Layer 5 of a small transformer language model trained on English Wikipedia (13 layers, counted from 0, width 64).
In attention head 1, each number of a token's query is one row of weights dot the token's vector x plus its bias. The head spreads its attention over the tokens so far by the softmax of query dot key.

Query weights of the head. A number n stands for (n - 500) times 0.0011.
q0 (bias -0.016): 496,467,334,625,391,407,585,592,562,551,403,469,656,395,493,479,423,408,529,598,533,411,480,431,733,512,554,484,387,643,709,357,532,607,423,489,719,277,519,390,449,464,674,644,404,626,594,357,437,434,453,606,617,557,472,497,415,206,555,303,577,560,406,523
q1 (bias -0.173): 475,453,380,452,231,385,384,685,631,716,658,376,619,349,793,418,178,623,409,631,344,867,547,482,673,425,463,505,638,899,431,537,497,480,492,421,449,374,756,649,336,597,346,386,461,530,435,204,460,530,538,308,824,750,584,361,233,431,346,548,550,486,547,425
q2 (bias 0.164): 613,465,402,583,590,635,444,494,430,313,408,580,442,481,672,606,561,191,411,324,658,519,520,578,435,523,425,593,88,356,422,542,678,421,474,309,439,660,493,688,639,609,405,397,619,319,633,261,505,599,744,548,595,623,480,394,246,709,480,576,502,579,382,618
q3 (bias 0.059): 521,170,652,494,622,433,575,596,636,521,425,612,376,353,719,403,562,298,563,375,378,399,197,376,704,349,619,576,288,470,304,689,651,547,496,509,482,583,628,619,446,408,543,507,556,512,644,456,621,441,500,595,641,529,644,408,577,557,316,455,464,266,645,643
q4 (bias -0.092): 379,618,477,527,706,440,266,563,784,418,543,301,744,399,302,428,500,535,805,782,455,616,550,414,651,539,439,504,368,556,350,462,546,233,469,448,605,685,532,481,405,421,266,551,549,582,647,466,661,478,309,684,552,417,366,360,658,482,536,504,441,447,335,456
q5 (bias -0.136): 373,583,475,565,413,427,538,483,546,532,347,384,570,514,244,384,321,542,475,473,422,658,387,377,499,280,607,758,841,526,576,460,412,699,513,574,347,404,702,472,469,742,390,453,201,571,425,474,571,527,677,608,522,404,363,571,529,315,399,678,924,448,522,445
q6 (bias -0.211): 530,501,720,734,511,475,428,560,403,498,394,586,601,475,544,503,545,588,301,475,249,583,637,546,257,325,361,505,591,533,401,338,300,566,487,658,614,214,693,498,592,639,384,768,477,589,573,473,571,596,399,600,717,748,505,490,239,413,291,449,440,458,555,586
q7 (bias -0.121): 592,571,574,631,281,383,414,464,620,556,585,369,645,669,486,690,521,678,591,328,337,480,595,370,529,456,293,95,636,630,509,503,583,628,467,474,681,501,593,613,524,421,302,684,554,436,361,572,609,571,355,581,584,420,375,486,478,481,462,436,484,633,492,337
q8 (bias 0.046): 487,520,455,517,648,624,434,739,408,425,491,401,362,300,486,557,323,310,373,285,546,540,630,541,512,294,339,469,219,423,586,518,410,461,603,586,403,399,515,566,440,541,437,431,642,662,539,519,664,392,551,624,673,505,422,450,618,821,383,652,415,465,516,688
q9 (bias -0.120): 626,566,489,225,581,334,378,386,444,230,505,341,682,655,358,505,668,467,410,594,463,290,497,578,493,486,399,514,589,559,461,378,205,379,370,426,681,233,579,500,327,523,631,659,416,354,485,476,388,717,483,545,586,437,568,650,573,396,673,397,525,573,443,638
q10 (bias -0.338): 798,622,888,602,329,546,394,127,318,556,313,712,625,459,617,591,349,549,216,402,440,684,461,575,381,39,362,267,616,953,290,328,504,703,374,752,200,6,770,673,760,534,826,608,525,636,335,522,403,554,407,310,619,634,430,245,699,250,428,584,521,550,427,744
q11 (bias 0.093): 658,461,459,389,494,389,665,609,688,472,453,170,573,628,508,246,473,604,527,684,632,249,183,227,588,841,565,493,461,578,595,423,613,438,469,411,683,654,381,746,365,674,460,365,433,638,239,314,515,424,316,537,453,540,619,599,456,351,751,750,510,563,497,375
q12 (bias 0.024): 389,465,467,380,562,538,559,509,664,659,591,121,362,581,454,413,428,502,561,394,480,215,570,548,350,636,194,461,434,719,641,577,462,528,536,458,828,613,575,424,304,693,355,598,365,700,448,358,310,319,566,590,365,540,482,877,552,329,586,515,504,447,387,324
q13 (bias -0.003): 205,463,404,434,639,459,615,627,505,402,611,206,589,679,430,221,559,486,559,610,611,543,549,348,671,547,629,653,346,574,263,593,434,550,612,396,752,784,601,387,176,424,329,758,351,530,293,352,532,703,614,535,464,482,716,696,317,607,391,342,456,404,446,327
q14 (bias 0.304): 770,551,343,640,510,615,735,641,214,482,494,690,364,598,282,400,647,205,638,427,598,444,545,440,425,348,699,655,99,194,622,686,399,534,555,300,314,654,264,439,555,442,449,258,549,392,726,589,789,529,193,447,483,490,618,241,601,726,562,561,398,489,695,414
q15 (bias -0.138): 450,541,589,433,405,305,556,454,376,626,477,197,480,434,587,489,427,475,275,423,438,571,622,731,466,369,491,358,479,789,454,396,767,410,509,348,627,532,654,657,587,569,599,631,610,576,407,553,588,382,448,727,563,508,416,634,545,362,496,379,520,584,364,292
q16 (bias -0.041): 793,449,472,610,565,489,579,571,484,293,449,473,519,363,434,576,409,582,482,528,691,507,376,428,432,542,269,306,471,737,469,505,412,243,541,504,399,549,450,449,557,325,481,614,685,384,487,542,489,408,358,588,433,398,617,648,619,704,615,606,419,595,342,631
q17 (bias -0.093): 411,397,639,561,332,487,681,559,556,507,442,563,537,422,588,533,253,617,489,569,433,560,606,469,477,351,674,412,427,703,530,512,503,475,337,562,320,544,545,433,539,433,787,528,595,601,563,654,416,518,246,359,611,271,512,497,600,497,648,546,387,570,347,689
q18 (bias 0.053): 419,261,436,333,543,521,423,511,431,564,646,497,491,530,476,364,466,592,368,628,719,475,500,410,721,641,624,475,633,487,423,694,431,481,846,427,558,564,400,386,557,663,321,565,350,362,600,701,560,714,497,329,644,318,537,407,411,527,534,353,622,480,315,354
q19 (bias 0.015): 257,442,417,373,481,474,528,436,383,653,653,265,747,449,300,548,665,617,328,606,466,430,690,395,817,643,349,563,541,493,538,511,554,355,615,410,648,675,638,475,429,407,313,507,482,505,200,302,330,519,319,451,338,565,771,924,517,226,708,614,530,569,164,243
q20 (bias -0.144): 440,553,456,533,307,519,574,528,634,404,496,427,584,329,507,514,582,409,664,413,614,589,457,539,450,475,558,340,523,533,412,382,407,587,381,495,476,564,423,591,647,495,268,652,587,621,433,583,276,547,464,424,414,487,444,559,619,425,617,491,677,354,473,544
q21 (bias 0.077): 464,486,444,684,578,558,696,457,580,475,673,338,468,556,596,555,385,707,501,474,557,363,758,525,497,385,559,483,549,585,438,467,456,503,382,326,594,460,443,241,467,651,513,584,705,729,306,586,366,429,552,628,299,620,394,602,599,374,630,326,433,457,551,209
q22 (bias 0.127): 393,583,414,757,645,537,651,684,562,485,529,386,519,585,504,424,484,280,509,713,591,343,548,330,500,751,510,544,415,405,512,624,466,423,644,369,359,485,377,359,438,515,531,621,546,449,474,551,364,466,410,594,356,489,496,417,548,706,376,634,592,387,493,436
q23 (bias 0.227): 475,432,383,329,552,585,575,477,523,522,474,696,429,305,468,509,660,284,538,461,490,447,381,524,565,698,602,689,155,70,263,701,639,297,583,409,508,780,297,658,586,336,551,239,592,234,390,434,674,503,485,601,461,670,411,277,747,838,431,588,657,442,423,594
q24 (bias -0.198): 657,484,449,470,378,382,421,582,613,504,719,570,632,535,619,688,465,606,401,607,100,623,584,802,561,350,492,205,718,425,429,276,558,655,516,578,324,366,566,715,564,426,565,473,576,679,617,559,369,491,273,610,476,555,319,505,398,236,339,474,595,528,627,691
q25 (bias 0.007): 570,512,665,216,525,871,519,402,548,343,555,484,260,500,452,590,386,414,526,645,593,603,604,564,563,574,448,389,471,236,78,504,530,656,341,496,448,468,569,724,475,675,565,556,639,375,353,339,559,302,718,553,319,493,648,324,496,328,411,589,653,445,592,558
q26 (bias -0.032): 325,498,359,559,502,424,427,671,382,719,510,441,409,595,643,349,294,702,531,610,466,673,368,589,696,630,418,397,721,706,581,550,349,417,599,543,379,322,688,294,432,444,504,498,577,524,310,465,295,577,524,442,626,540,676,638,368,401,471,481,662,480,447,624
q27 (bias -0.183): 642,676,570,636,555,718,452,406,667,585,511,512,695,180,410,636,531,788,486,268,452,411,348,539,459,469,466,483,610,666,635,312,242,637,549,452,404,269,643,643,699,404,840,492,441,359,583,619,662,457,509,343,704,476,267,298,552,444,501,374,403,409,344,690
q28 (bias 0.078): 497,399,480,436,664,440,404,450,759,457,541,587,471,567,473,462,552,481,458,514,432,317,353,198,488,572,613,724,400,587,428,397,571,498,605,586,556,337,339,527,585,523,460,443,438,474,431,493,487,489,683,482,556,599,662,606,476,463,387,546,430,464,550,630
q29 (bias -0.086): 386,459,832,360,593,404,594,697,635,392,492,243,356,489,484,424,472,630,685,604,453,580,468,433,606,365,334,363,651,794,619,644,379,346,363,626,764,555,596,284,244,708,209,498,517,642,498,573,324,460,335,533,430,519,500,751,556,369,519,469,428,659,489,564
q30 (bias 0.012): 504,567,221,499,441,558,661,716,286,514,426,521,673,559,177,405,605,552,432,461,510,556,472,451,520,625,611,635,518,467,411,728,519,488,401,362,634,666,539,541,550,602,400,395,494,424,657,521,570,586,465,487,442,185,362,178,432,728,534,653,448,535,537,165
q31 (bias 0.054): 500,445,715,600,457,584,394,578,484,756,591,488,413,752,370,610,538,282,338,538,335,634,283,590,479,294,577,427,694,399,392,457,705,508,275,565,471,536,608,744,487,567,845,606,392,413,483,473,492,684,683,388,665,469,556,385,237,350,330,407,426,360,510,637

Each question shows a short text with each token's key, already scaled and adjusted for position as the last token sees it. A number n stands for (n - 500) times 0.0026.

Then comes the last token's vector x. A number n stands for (n - 500) times 0.0094.

0 " The": 556,671,164,409,791,539,698,659,370,697,742,478,584,638,152,614,590,545,493,684,560,518,400,201,574,479,653,496,398,698,363,530
1 " groups": 627,757,155,470,712,671,723,659,430,626,693,575,694,661,130,651,532,583,508,647,552,500,390,159,529,374,674,521,467,761,388,491
2 " were": 677,697,90,515,667,661,647,566,350,709,710,642,653,662,181,562,507,611,506,696,521,457,381,118,606,363,726,549,455,742,398,532
3 " played": 659,690,147,495,680,657,654,638,348,651,733,643,654,685,139,652,434,624,524,705,559,475,379,145,629,416,697,518,447,781,381,575
4 " at": 648,717,179,503,711,634,738,602,346,659,688,560,633,691,167,697,384,595,488,712,497,527,368,135,664,433,657,484,426,756,349,543
x: 551,310,662,471,357,377,481,465,312,745,653,730,490,669,746,417,449,443,315,331,493,460,416,471,564,238,549,460,513,570,532,420,652,796,555,446,427,263,427,571,514,229,676,499,535,605,489,535,601,352,482,464,702,611,424,344,468,489,591,288,391,513,697,694
Which token does the last token look at most, and with what share of its attention? 4 " at", with about 50%

0 "6": 596,697,179,372,782,616,624,613,384,647,788,602,645,576,197,619,535,586,460,654,535,506,371,151,667,573,659,429,361,729,384,551
1 " |": 612,681,201,380,653,677,662,547,435,625,733,614,741,559,155,655,478,577,477,687,525,546,367,140,617,453,684,421,416,775,324,524
2 " ": 625,718,193,389,613,686,667,512,459,683,723,617,767,600,127,658,408,582,515,700,495,513,358,137,576,449,740,496,411,774,373,475
3 "3": 631,687,203,407,602,716,642,529,453,640,702,579,780,571,131,611,420,589,527,720,515,479,316,129,576,429,703,503,426,824,396,486
4 "0": 603,708,237,388,624,717,667,545,446,667,704,577,783,600,131,644,426,617,525,721,495,483,341,111,578,451,710,480,454,801,398,511
x: 649,315,560,501,382,485,518,406,262,794,544,706,401,617,706,489,408,560,281,360,545,384,468,570,499,246,582,456,424,560,484,371,704,768,592,363,421,170,435,417,542,512,798,381,534,684,475,363,528,506,410,526,673,601,479,473,488,391,495,322,501,631,708,566
Which two tokens does the last token look at most, in order? 1 " |", 2 " "

0 " |": 537,656,153,375,698,631,640,610,401,629,737,543,659,564,190,634,509,570,465,678,555,550,389,229,657,501,651,399,378,754,331,518
1 " Kazakhstan": 601,648,188,445,600,713,688,654,479,633,654,533,734,674,117,678,412,556,471,611,538,562,404,183,570,415,654,423,438,754,384,503
2 " K": 620,680,227,450,609,676,763,630,450,660,652,522,720,689,140,700,406,477,514,621,493,602,405,133,567,474,641,453,447,741,348,491
3 "y": 635,686,234,402,590,717,745,656,463,634,630,541,760,656,152,661,396,418,533,601,541,592,372,126,564,434,625,473,481,753,342,474
4 "rg": 669,713,248,467,609,700,760,648,493,602,662,572,761,663,150,633,399,453,490,599,558,613,405,128,554,488,632,472,488,765,328,439
x: 589,351,469,578,512,511,646,392,315,626,526,635,347,513,727,580,453,512,210,283,438,481,508,474,476,180,582,422,546,502,501,417,610,788,539,411,432,178,379,504,556,458,581,590,532,652,406,547,771,433,613,572,715,611,564,487,503,365,472,181,450,527,748,487
Which two tokens does the last token look at most, in order? 2 " K", 4 "rg"

0 " PA": 592,745,159,405,777,614,736,684,464,651,710,510,628,616,184,636,498,505,451,652,526,522,418,204,672,529,653,453,403,737,343,533
1 " |": 620,713,182,411,670,668,738,588,490,611,676,533,734,574,139,646,477,511,481,687,529,553,382,145,653,450,675,443,440,793,321,511
2 " ": 629,749,177,420,620,679,731,551,503,667,675,554,760,619,120,663,405,513,523,693,509,525,365,131,622,455,732,496,423,789,368,463
3 "PD": 635,747,275,460,589,684,700,597,523,603,632,586,757,594,115,674,378,547,514,676,489,545,387,168,604,432,713,478,446,793,361,480
4 " |": 626,747,214,394,600,677,734,560,492,592,674,572,744,559,151,653,447,510,522,712,505,542,362,127,659,440,698,425,449,780,351,511
x: 670,390,630,528,294,528,482,451,285,822,573,589,369,510,790,590,379,530,346,312,542,391,562,513,566,303,606,467,545,491,504,499,672,692,650,518,417,189,456,429,535,354,749,500,528,631,399,447,540,382,465,547,623,618,504,404,259,479,493,240,445,484,759,531
Which token does the last token look at most, and with what share of its attention? 4 " |", with about 40%

0 " found": 628,705,129,420,791,583,607,667,368,667,711,576,569,650,171,622,509,573,445,665,539,483,430,215,690,531,628,447,396,663,397,571
1 " her": 674,731,226,448,731,635,655,644,350,718,728,583,629,700,82,661,490,544,512,700,591,515,384,169,610,475,719,484,414,678,389,512
2 " but": 686,742,139,461,661,615,666,611,281,689,692,542,643,660,133,613,489,585,611,702,554,543,347,130,571,395,736,532,424,700,416,502
3 "ter": 686,745,164,429,734,676,649,584,379,634,749,552,650,660,70,663,460,597,555,651,570,569,389,138,497,447,681,524,460,767,418,519
4 " ": 695,802,186,467,691,629,689,544,415,667,722,568,704,655,88,662,444,562,613,679,516,527,345,142,540,456,706,561,448,724,410,463
x: 574,398,574,480,381,471,609,385,285,657,619,754,440,576,897,516,432,522,492,306,530,456,386,426,546,155,680,358,559,582,473,404,561,659,661,419,445,257,458,471,504,377,707,571,572,685,495,429,548,513,445,490,721,556,505,218,453,456,473,226,440,474,680,583
Which token does the last token look at most, and with what share of its attention? 2 " but", with about 40%

0 "7": 610,708,175,373,794,614,629,624,395,650,772,582,653,579,201,638,522,578,469,637,536,517,368,145,664,558,654,430,348,743,389,540
1 "9": 666,716,238,375,730,689,648,568,443,642,730,586,749,616,141,641,495,581,503,629,529,558,364,43,592,516,693,457,395,796,439,501
2 " |": 634,690,215,381,659,676,682,540,455,623,715,605,754,563,173,660,474,569,478,670,525,553,371,112,622,435,690,413,403,784,334,521
3 " ": 641,726,207,390,625,687,682,512,476,685,717,607,777,603,139,673,406,577,515,680,497,521,362,117,585,443,741,491,394,788,371,471
4 "2": 620,692,211,381,619,723,661,526,463,682,721,567,767,567,112,605,426,593,512,713,517,477,320,109,573,446,713,497,418,841,427,501
x: 685,332,585,457,356,507,561,417,345,797,611,782,398,592,680,523,388,534,288,310,544,314,537,615,505,191,599,505,464,596,486,366,622,648,605,366,407,198,425,418,496,485,786,395,552,714,508,412,513,477,372,505,676,586,535,485,441,410,435,317,522,546,719,550
Which token does the last token look at most? 2 " |"

0 " in": 595,701,143,425,810,597,665,624,365,676,727,479,584,671,206,630,471,562,481,651,543,530,403,228,647,533,625,440,373,739,367,567
1 " ": 644,751,201,445,721,672,727,538,463,701,682,505,727,656,82,678,409,527,568,714,491,507,355,184,550,478,703,547,411,779,396,506
2 "1": 650,734,237,427,714,698,716,525,474,685,650,451,725,634,83,644,400,553,553,736,499,492,322,154,546,489,678,523,424,837,428,530
3 "8": 675,748,252,437,717,713,700,551,455,662,651,484,737,643,106,662,406,532,571,720,486,502,314,124,570,468,688,510,404,802,428,518
4 "7": 681,775,278,437,709,700,689,545,457,669,666,534,755,638,131,664,418,529,581,698,491,501,319,96,564,478,712,492,403,777,438,518
x: 690,359,487,454,407,529,547,476,283,702,667,697,478,694,801,489,414,478,332,433,478,361,575,523,526,152,588,455,458,584,522,344,701,663,526,373,466,145,447,419,531,525,691,472,465,677,466,407,620,529,422,559,783,565,511,299,433,384,392,301,432,572,618,580
Which two tokens does the last token look at most, in order? 0 " in", 4 "7"

0 " ": 577,721,171,374,767,608,658,604,408,695,779,554,642,573,138,632,500,557,488,726,478,474,361,232,616,562,661,504,388,717,379,550
1 "1": 618,722,209,381,695,692,681,541,439,696,716,515,712,607,89,631,446,581,534,759,493,486,312,135,546,525,681,499,419,822,425,533
2 " |": 613,697,205,382,642,691,690,545,441,647,718,589,728,573,138,653,463,570,511,738,497,526,349,152,602,453,681,433,420,780,350,533
3 " ": 612,744,203,393,602,693,681,509,461,692,717,597,746,615,114,654,405,567,553,733,474,495,348,152,577,472,750,494,414,761,389,490
4 "3": 622,711,206,409,595,721,653,523,449,652,697,565,755,590,127,600,419,579,560,745,500,466,315,140,580,450,718,497,424,809,413,501
x: 607,378,549,420,336,572,525,458,305,791,617,760,441,623,719,495,392,553,242,316,514,305,552,574,533,158,555,528,526,566,438,382,707,620,619,407,425,188,426,392,535,503,763,378,539,690,490,406,549,506,365,489,668,577,559,500,485,405,450,331,479,530,692,589
Which two tokens does the last token look at most, in order? 3 " ", 2 " |"

0 " Arab": 609,718,200,502,763,608,642,638,390,685,744,557,660,646,139,626,546,540,411,619,520,475,401,224,566,475,635,464,441,670,378,603
1 " Em": 618,782,296,503,683,627,719,638,434,728,711,533,708,674,73,656,529,513,474,618,521,523,379,160,443,480,667,555,487,723,391,565
2 "ir": 671,789,306,494,658,635,721,619,488,656,693,538,745,656,97,677,510,502,549,635,517,533,383,129,423,444,652,532,512,779,354,538
3 "ates": 650,783,268,509,668,679,708,665,459,552,702,586,746,656,120,683,496,501,552,617,523,521,371,151,494,451,689,489,500,782,368,518
4 " (": 658,725,268,495,664,576,718,625,430,671,737,585,691,646,73,679,494,486,471,674,533,516,358,174,632,522,658,436,486,758,316,564
x: 637,479,587,563,361,531,690,389,416,710,534,688,325,559,827,481,506,381,365,386,584,434,444,527,555,183,528,414,611,567,326,370,615,776,589,474,479,274,479,521,488,196,673,528,453,660,493,411,542,367,438,507,698,628,544,353,334,568,487,262,488,527,696,499
Which token does the last token look at most? 4 " ("

0 "2": 592,685,166,371,769,617,627,607,376,685,803,596,627,582,190,605,532,591,493,682,523,473,369,146,641,539,679,429,377,737,390,582
1 "8": 659,707,233,398,720,683,649,549,406,663,739,590,724,616,133,646,492,587,532,685,507,509,344,41,561,476,713,452,415,787,403,538
2 "0": 639,735,259,398,699,688,661,549,436,670,732,608,767,633,156,639,500,609,536,668,510,512,382,47,559,481,729,452,446,775,419,531
3 " |": 637,686,233,396,646,676,682,521,451,626,725,612,750,565,170,659,474,579,499,696,506,531,379,103,606,405,710,407,430,770,324,543
4 " −": 638,649,237,415,583,695,664,508,465,620,714,632,780,599,133,657,385,578,484,685,503,523,354,155,604,393,762,438,437,771,336,510
x: 580,447,616,548,329,484,571,419,299,745,554,649,328,618,800,607,357,449,317,272,519,420,480,498,509,246,622,449,565,606,492,351,677,614,554,457,392,146,549,446,489,404,838,380,472,538,517,486,552,448,373,554,605,598,637,536,506,566,588,194,477,459,722,493
Which token does the last token look at most? 4 " −"

0 "bit": 591,732,127,420,755,608,614,652,372,646,706,532,584,654,232,646,549,587,536,641,535,526,432,189,637,537,676,395,388,709,449,566
1 "ter": 648,805,176,457,738,681,638,568,437,605,750,553,649,695,141,653,511,598,534,601,558,574,446,118,547,559,736,429,418,822,430,566
2 " but": 665,729,73,436,670,614,639,610,282,656,705,534,581,622,218,560,550,659,609,627,566,543,364,122,607,407,746,560,378,742,454,473
3 "ter": 678,753,126,409,741,692,631,570,380,606,776,549,608,621,127,631,508,665,567,594,577,573,395,122,522,457,706,543,423,807,446,490
4 " better": 697,796,117,428,685,672,596,610,360,636,703,580,541,663,142,571,521,673,588,577,600,475,376,124,577,384,757,568,406,755,479,473
x: 687,297,529,581,330,474,594,453,430,559,533,783,340,669,729,454,377,596,419,334,470,486,401,463,549,274,601,459,543,739,509,612,493,672,577,388,306,239,544,442,529,340,697,384,657,641,489,492,632,475,318,479,704,592,480,283,568,391,333,294,419,540,762,566
Which token does the last token look at most, and with what share of its attention? 2 " but", with about 50%

0 " some": 603,724,135,385,780,587,651,683,341,662,730,504,563,617,175,627,532,549,540,697,559,475,384,213,663,449,683,501,368,653,414,519
1 " but": 659,728,103,401,702,625,682,642,301,666,710,493,618,609,140,615,508,593,606,707,556,532,346,134,595,383,732,560,389,726,435,488
2 "ter": 679,742,144,393,736,692,665,595,399,618,757,524,647,620,89,670,470,613,562,656,568,567,386,131,518,426,695,550,431,795,436,494
3 ",": 709,680,96,462,686,684,648,536,401,648,729,507,697,598,132,586,503,592,490,617,570,553,350,138,592,440,696,521,441,810,303,491
4 "\n": 649,622,123,406,724,592,701,614,410,647,814,538,721,542,120,631,512,642,419,634,563,607,382,103,596,441,638,567,403,809,317,446
x: 586,333,636,462,417,544,698,410,373,669,613,779,357,565,711,537,394,433,412,202,598,390,449,626,655,229,439,356,483,573,560,469,548,705,600,446,402,200,480,444,480,229,802,546,582,602,540,572,490,407,544,530,623,593,383,312,482,448,490,278,444,557,655,593
Which token does the last token look at most? 4 "\n"

0 " single": 596,774,154,424,804,554,669,665,415,624,740,551,608,632,149,653,520,574,474,689,567,504,419,208,643,501,682,463,381,721,369,560
1 " venue": 625,845,216,508,757,639,668,644,486,583,698,577,691,659,122,691,488,622,511,640,567,536,416,182,573,446,704,509,475,802,421,541
2 ".": 677,747,156,461,657,645,651,556,398,521,689,549,738,607,133,590,483,633,484,624,567,590,422,126,641,463,720,475,423,815,371,534
3 "\n": 643,646,118,406,717,581,684,618,427,622,788,561,741,558,132,635,510,644,414,630,570,613,395,87,620,443,644,542,393,832,331,449
4 "\n": 629,596,118,380,730,571,715,628,421,662,810,551,720,544,135,635,526,661,389,639,573,611,381,80,610,412,607,576,384,825,346,422
x: 632,350,628,495,437,487,668,423,385,676,637,766,352,578,666,518,414,450,364,203,607,372,460,630,626,243,414,330,491,551,594,452,576,682,597,481,389,181,456,455,479,226,783,548,617,607,556,564,470,418,513,516,623,591,348,355,525,429,513,294,399,578,692,605
Which token does the last token look at most, and with what share of its attention? 4 "\n", with about 60%

0 " better": 623,765,122,437,772,601,623,678,333,669,711,560,551,662,129,630,510,589,526,662,564,449,395,182,657,457,685,472,413,693,409,599
1 " but": 668,743,92,444,700,625,667,639,286,649,695,524,609,620,133,605,491,610,603,664,552,518,348,122,617,397,723,548,407,745,415,527
2 "ter": 684,767,143,432,740,692,659,587,390,606,759,553,637,635,81,665,466,621,559,619,567,553,389,121,535,456,695,527,446,814,419,528
3 ".": 673,720,143,414,639,673,660,545,365,530,725,530,699,580,113,575,489,639,521,613,590,597,386,119,624,488,733,490,428,819,348,504
4 "\n": 637,628,118,393,703,587,700,620,414,629,815,555,726,535,121,640,523,646,420,626,576,614,372,77,609,446,647,563,397,830,320,441
x: 597,333,620,473,399,532,692,428,360,682,617,773,333,556,711,542,392,436,394,208,604,386,455,635,632,234,448,329,508,574,567,479,564,701,595,463,384,190,482,450,502,243,786,531,608,606,525,576,485,399,552,522,598,592,393,315,484,434,487,293,444,567,669,602
Which two tokens does the last token look at most, in order? 4 "\n", 3 "."

0 " published": 615,709,149,418,791,545,592,710,375,649,723,568,580,617,201,657,513,558,453,664,540,496,406,217,679,504,615,452,353,672,431,596
1 " in": 667,744,166,430,774,594,698,611,367,704,751,527,643,700,157,706,433,565,488,694,543,561,376,137,606,477,628,449,400,762,402,570
2 " ": 672,759,205,442,714,642,713,558,460,722,726,543,741,647,92,720,402,523,548,730,493,503,352,154,562,469,673,539,398,745,419,532
3 "1": 674,735,245,425,712,675,709,546,470,703,691,476,738,622,82,683,394,548,531,744,499,490,316,133,556,487,646,523,416,813,438,551
4 "9": 694,729,263,418,726,707,694,577,453,688,700,511,735,638,87,685,409,549,552,724,484,494,321,114,578,484,645,518,419,775,449,548
x: 710,368,568,464,416,521,542,416,274,747,647,749,415,656,690,476,449,498,332,440,486,421,502,563,572,126,587,483,454,546,486,369,692,690,530,317,486,191,437,473,497,484,700,509,492,628,502,385,558,476,419,524,866,559,446,286,444,368,498,300,445,618,639,519
Which token does the last token look at most? 1 " in"

0 " |": 537,656,153,375,698,631,640,610,401,629,737,543,659,564,190,634,509,570,465,678,555,550,389,229,657,501,651,399,378,754,331,518
1 " ": 595,715,183,396,603,675,678,541,451,674,689,581,745,621,117,653,413,550,548,726,496,522,356,179,572,455,738,484,419,762,391,469
2 "4": 609,663,215,410,596,718,660,545,437,619,653,552,766,610,132,604,426,544,544,740,516,492,300,143,586,439,701,488,426,791,419,475
3 " |": 595,672,229,379,593,698,697,534,446,641,696,604,758,566,152,662,442,539,509,736,509,537,347,153,601,422,683,410,441,767,345,518
4 "\n": 609,617,150,387,684,577,687,635,413,645,802,575,731,548,158,640,530,654,431,649,541,605,375,109,578,408,649,540,387,815,351,429
x: 533,368,625,475,416,507,647,361,338,719,641,779,347,621,668,526,379,409,376,173,613,400,467,626,626,265,374,317,503,607,578,479,583,711,630,476,384,208,486,436,460,272,779,543,612,616,493,585,477,397,559,490,602,579,391,394,510,480,460,323,454,583,677,563
Which token does the last token look at most? 4 "\n"

0 "ing": 557,747,141,412,783,576,633,718,355,605,690,509,560,660,201,639,519,513,490,640,569,536,408,231,651,533,630,429,369,718,401,534
1 " the": 599,745,202,434,714,598,718,624,368,690,699,480,615,703,98,644,553,529,562,714,601,510,404,166,575,412,745,490,420,712,392,482
2 " East": 623,769,293,451,670,642,773,599,454,618,611,460,658,734,94,691,446,475,531,652,533,560,343,137,476,402,686,496,452,746,391,490
3 " region": 653,795,215,497,718,676,749,566,474,640,656,475,687,731,141,655,486,559,513,618,544,518,413,160,528,409,687,447,500,732,423,554
4 ".": 688,710,178,467,626,659,696,523,404,548,660,503,741,630,162,568,476,616,502,629,556,596,425,117,609,434,745,464,435,812,356,521
x: 697,301,597,505,424,502,529,476,378,781,513,695,308,582,803,537,360,487,413,318,503,396,418,566,639,120,531,525,526,597,562,550,615,750,667,425,480,211,550,335,495,314,750,517,573,608,499,546,584,420,502,505,572,596,478,393,376,504,397,241,443,418,568,504
Which token does the last token look at most, and with what share of its attention? 4 ".", with about 80%

0 " |": 537,656,153,375,698,631,640,610,401,629,737,543,659,564,190,634,509,570,465,678,555,550,389,229,657,501,651,399,378,754,331,518
1 " ": 595,715,183,396,603,675,678,541,451,674,689,581,745,621,117,653,413,550,548,726,496,522,356,179,572,455,738,484,419,762,391,469
2 "2": 589,679,196,392,593,712,660,542,436,681,685,557,743,594,110,594,430,570,550,749,521,480,313,143,567,451,719,479,428,815,455,506
3 "4": 616,663,239,399,601,723,666,541,413,635,681,575,765,616,142,618,438,549,564,737,515,483,299,89,572,430,722,460,421,783,428,504
4 "8": 628,695,269,398,616,717,662,530,415,655,671,569,756,616,148,638,426,547,557,715,502,514,321,66,563,432,726,439,425,770,425,504
x: 672,372,503,531,385,489,525,428,238,761,619,701,448,781,793,507,381,531,273,404,494,344,510,549,454,189,572,461,489,591,500,384,746,720,550,414,414,155,404,405,575,558,699,455,471,591,389,443,537,468,418,540,684,595,576,418,477,393,489,341,448,578,611,547
Which two tokens does the last token look at most, in order? 0 " |", 4 "8"

0 "1": 595,703,187,362,785,620,657,605,404,682,789,547,641,598,180,648,515,573,465,672,532,507,372,153,650,576,664,400,355,757,369,578
1 ".": 651,690,230,355,662,682,676,531,398,609,741,579,730,588,140,636,486,610,480,676,549,580,380,129,589,494,732,425,401,802,333,531
2 "\n": 637,628,138,377,704,592,688,607,425,644,798,570,745,550,136,635,531,646,416,632,566,619,384,87,574,436,652,541,387,834,327,424
3 "\n": 625,587,126,370,727,574,713,624,422,660,807,556,728,534,134,633,544,659,388,638,572,613,378,87,584,398,612,582,383,827,345,398
4 "H": 617,601,223,369,645,571,728,597,463,634,711,525,724,557,126,652,494,613,441,618,565,620,358,92,558,404,640,589,364,792,352,353
x: 631,510,605,433,432,370,694,474,334,704,529,738,350,488,706,583,458,543,283,228,493,343,503,588,529,228,453,386,410,581,572,440,637,681,522,338,454,264,324,413,531,395,730,581,596,681,462,640,658,476,349,531,647,555,460,427,536,359,557,280,384,519,614,776
Which token does the last token look at most, and with what share of its attention? 3 "\n", with about 60%

0 " bought": 606,710,125,410,787,558,609,712,349,656,696,597,561,648,219,618,520,562,480,680,555,529,407,229,689,532,660,464,360,687,396,548
1 " some": 683,769,180,438,710,614,659,657,359,676,696,594,662,661,125,655,483,531,578,720,574,494,362,149,619,406,732,514,387,683,432,482
2 " but": 690,748,126,429,679,613,677,627,297,678,682,537,652,621,151,612,490,583,617,720,553,539,347,120,584,360,731,559,404,725,459,477
3 "ter": 694,750,156,412,746,685,650,597,390,621,736,556,656,636,93,663,457,605,565,655,567,571,396,133,515,419,685,544,437,786,446,495
4 ",": 727,698,105,486,685,677,640,534,397,650,698,527,711,621,138,580,485,586,509,626,567,558,359,135,588,425,695,511,450,805,309,495
x: 605,306,669,532,383,528,671,441,334,625,514,772,416,583,791,503,342,511,462,363,447,388,458,560,615,234,604,480,595,595,443,523,693,720,605,365,373,156,494,435,532,284,800,503,563,675,525,530,535,407,475,510,627,607,484,335,385,449,430,261,378,501,613,432
Which token does the last token look at most? 4 ","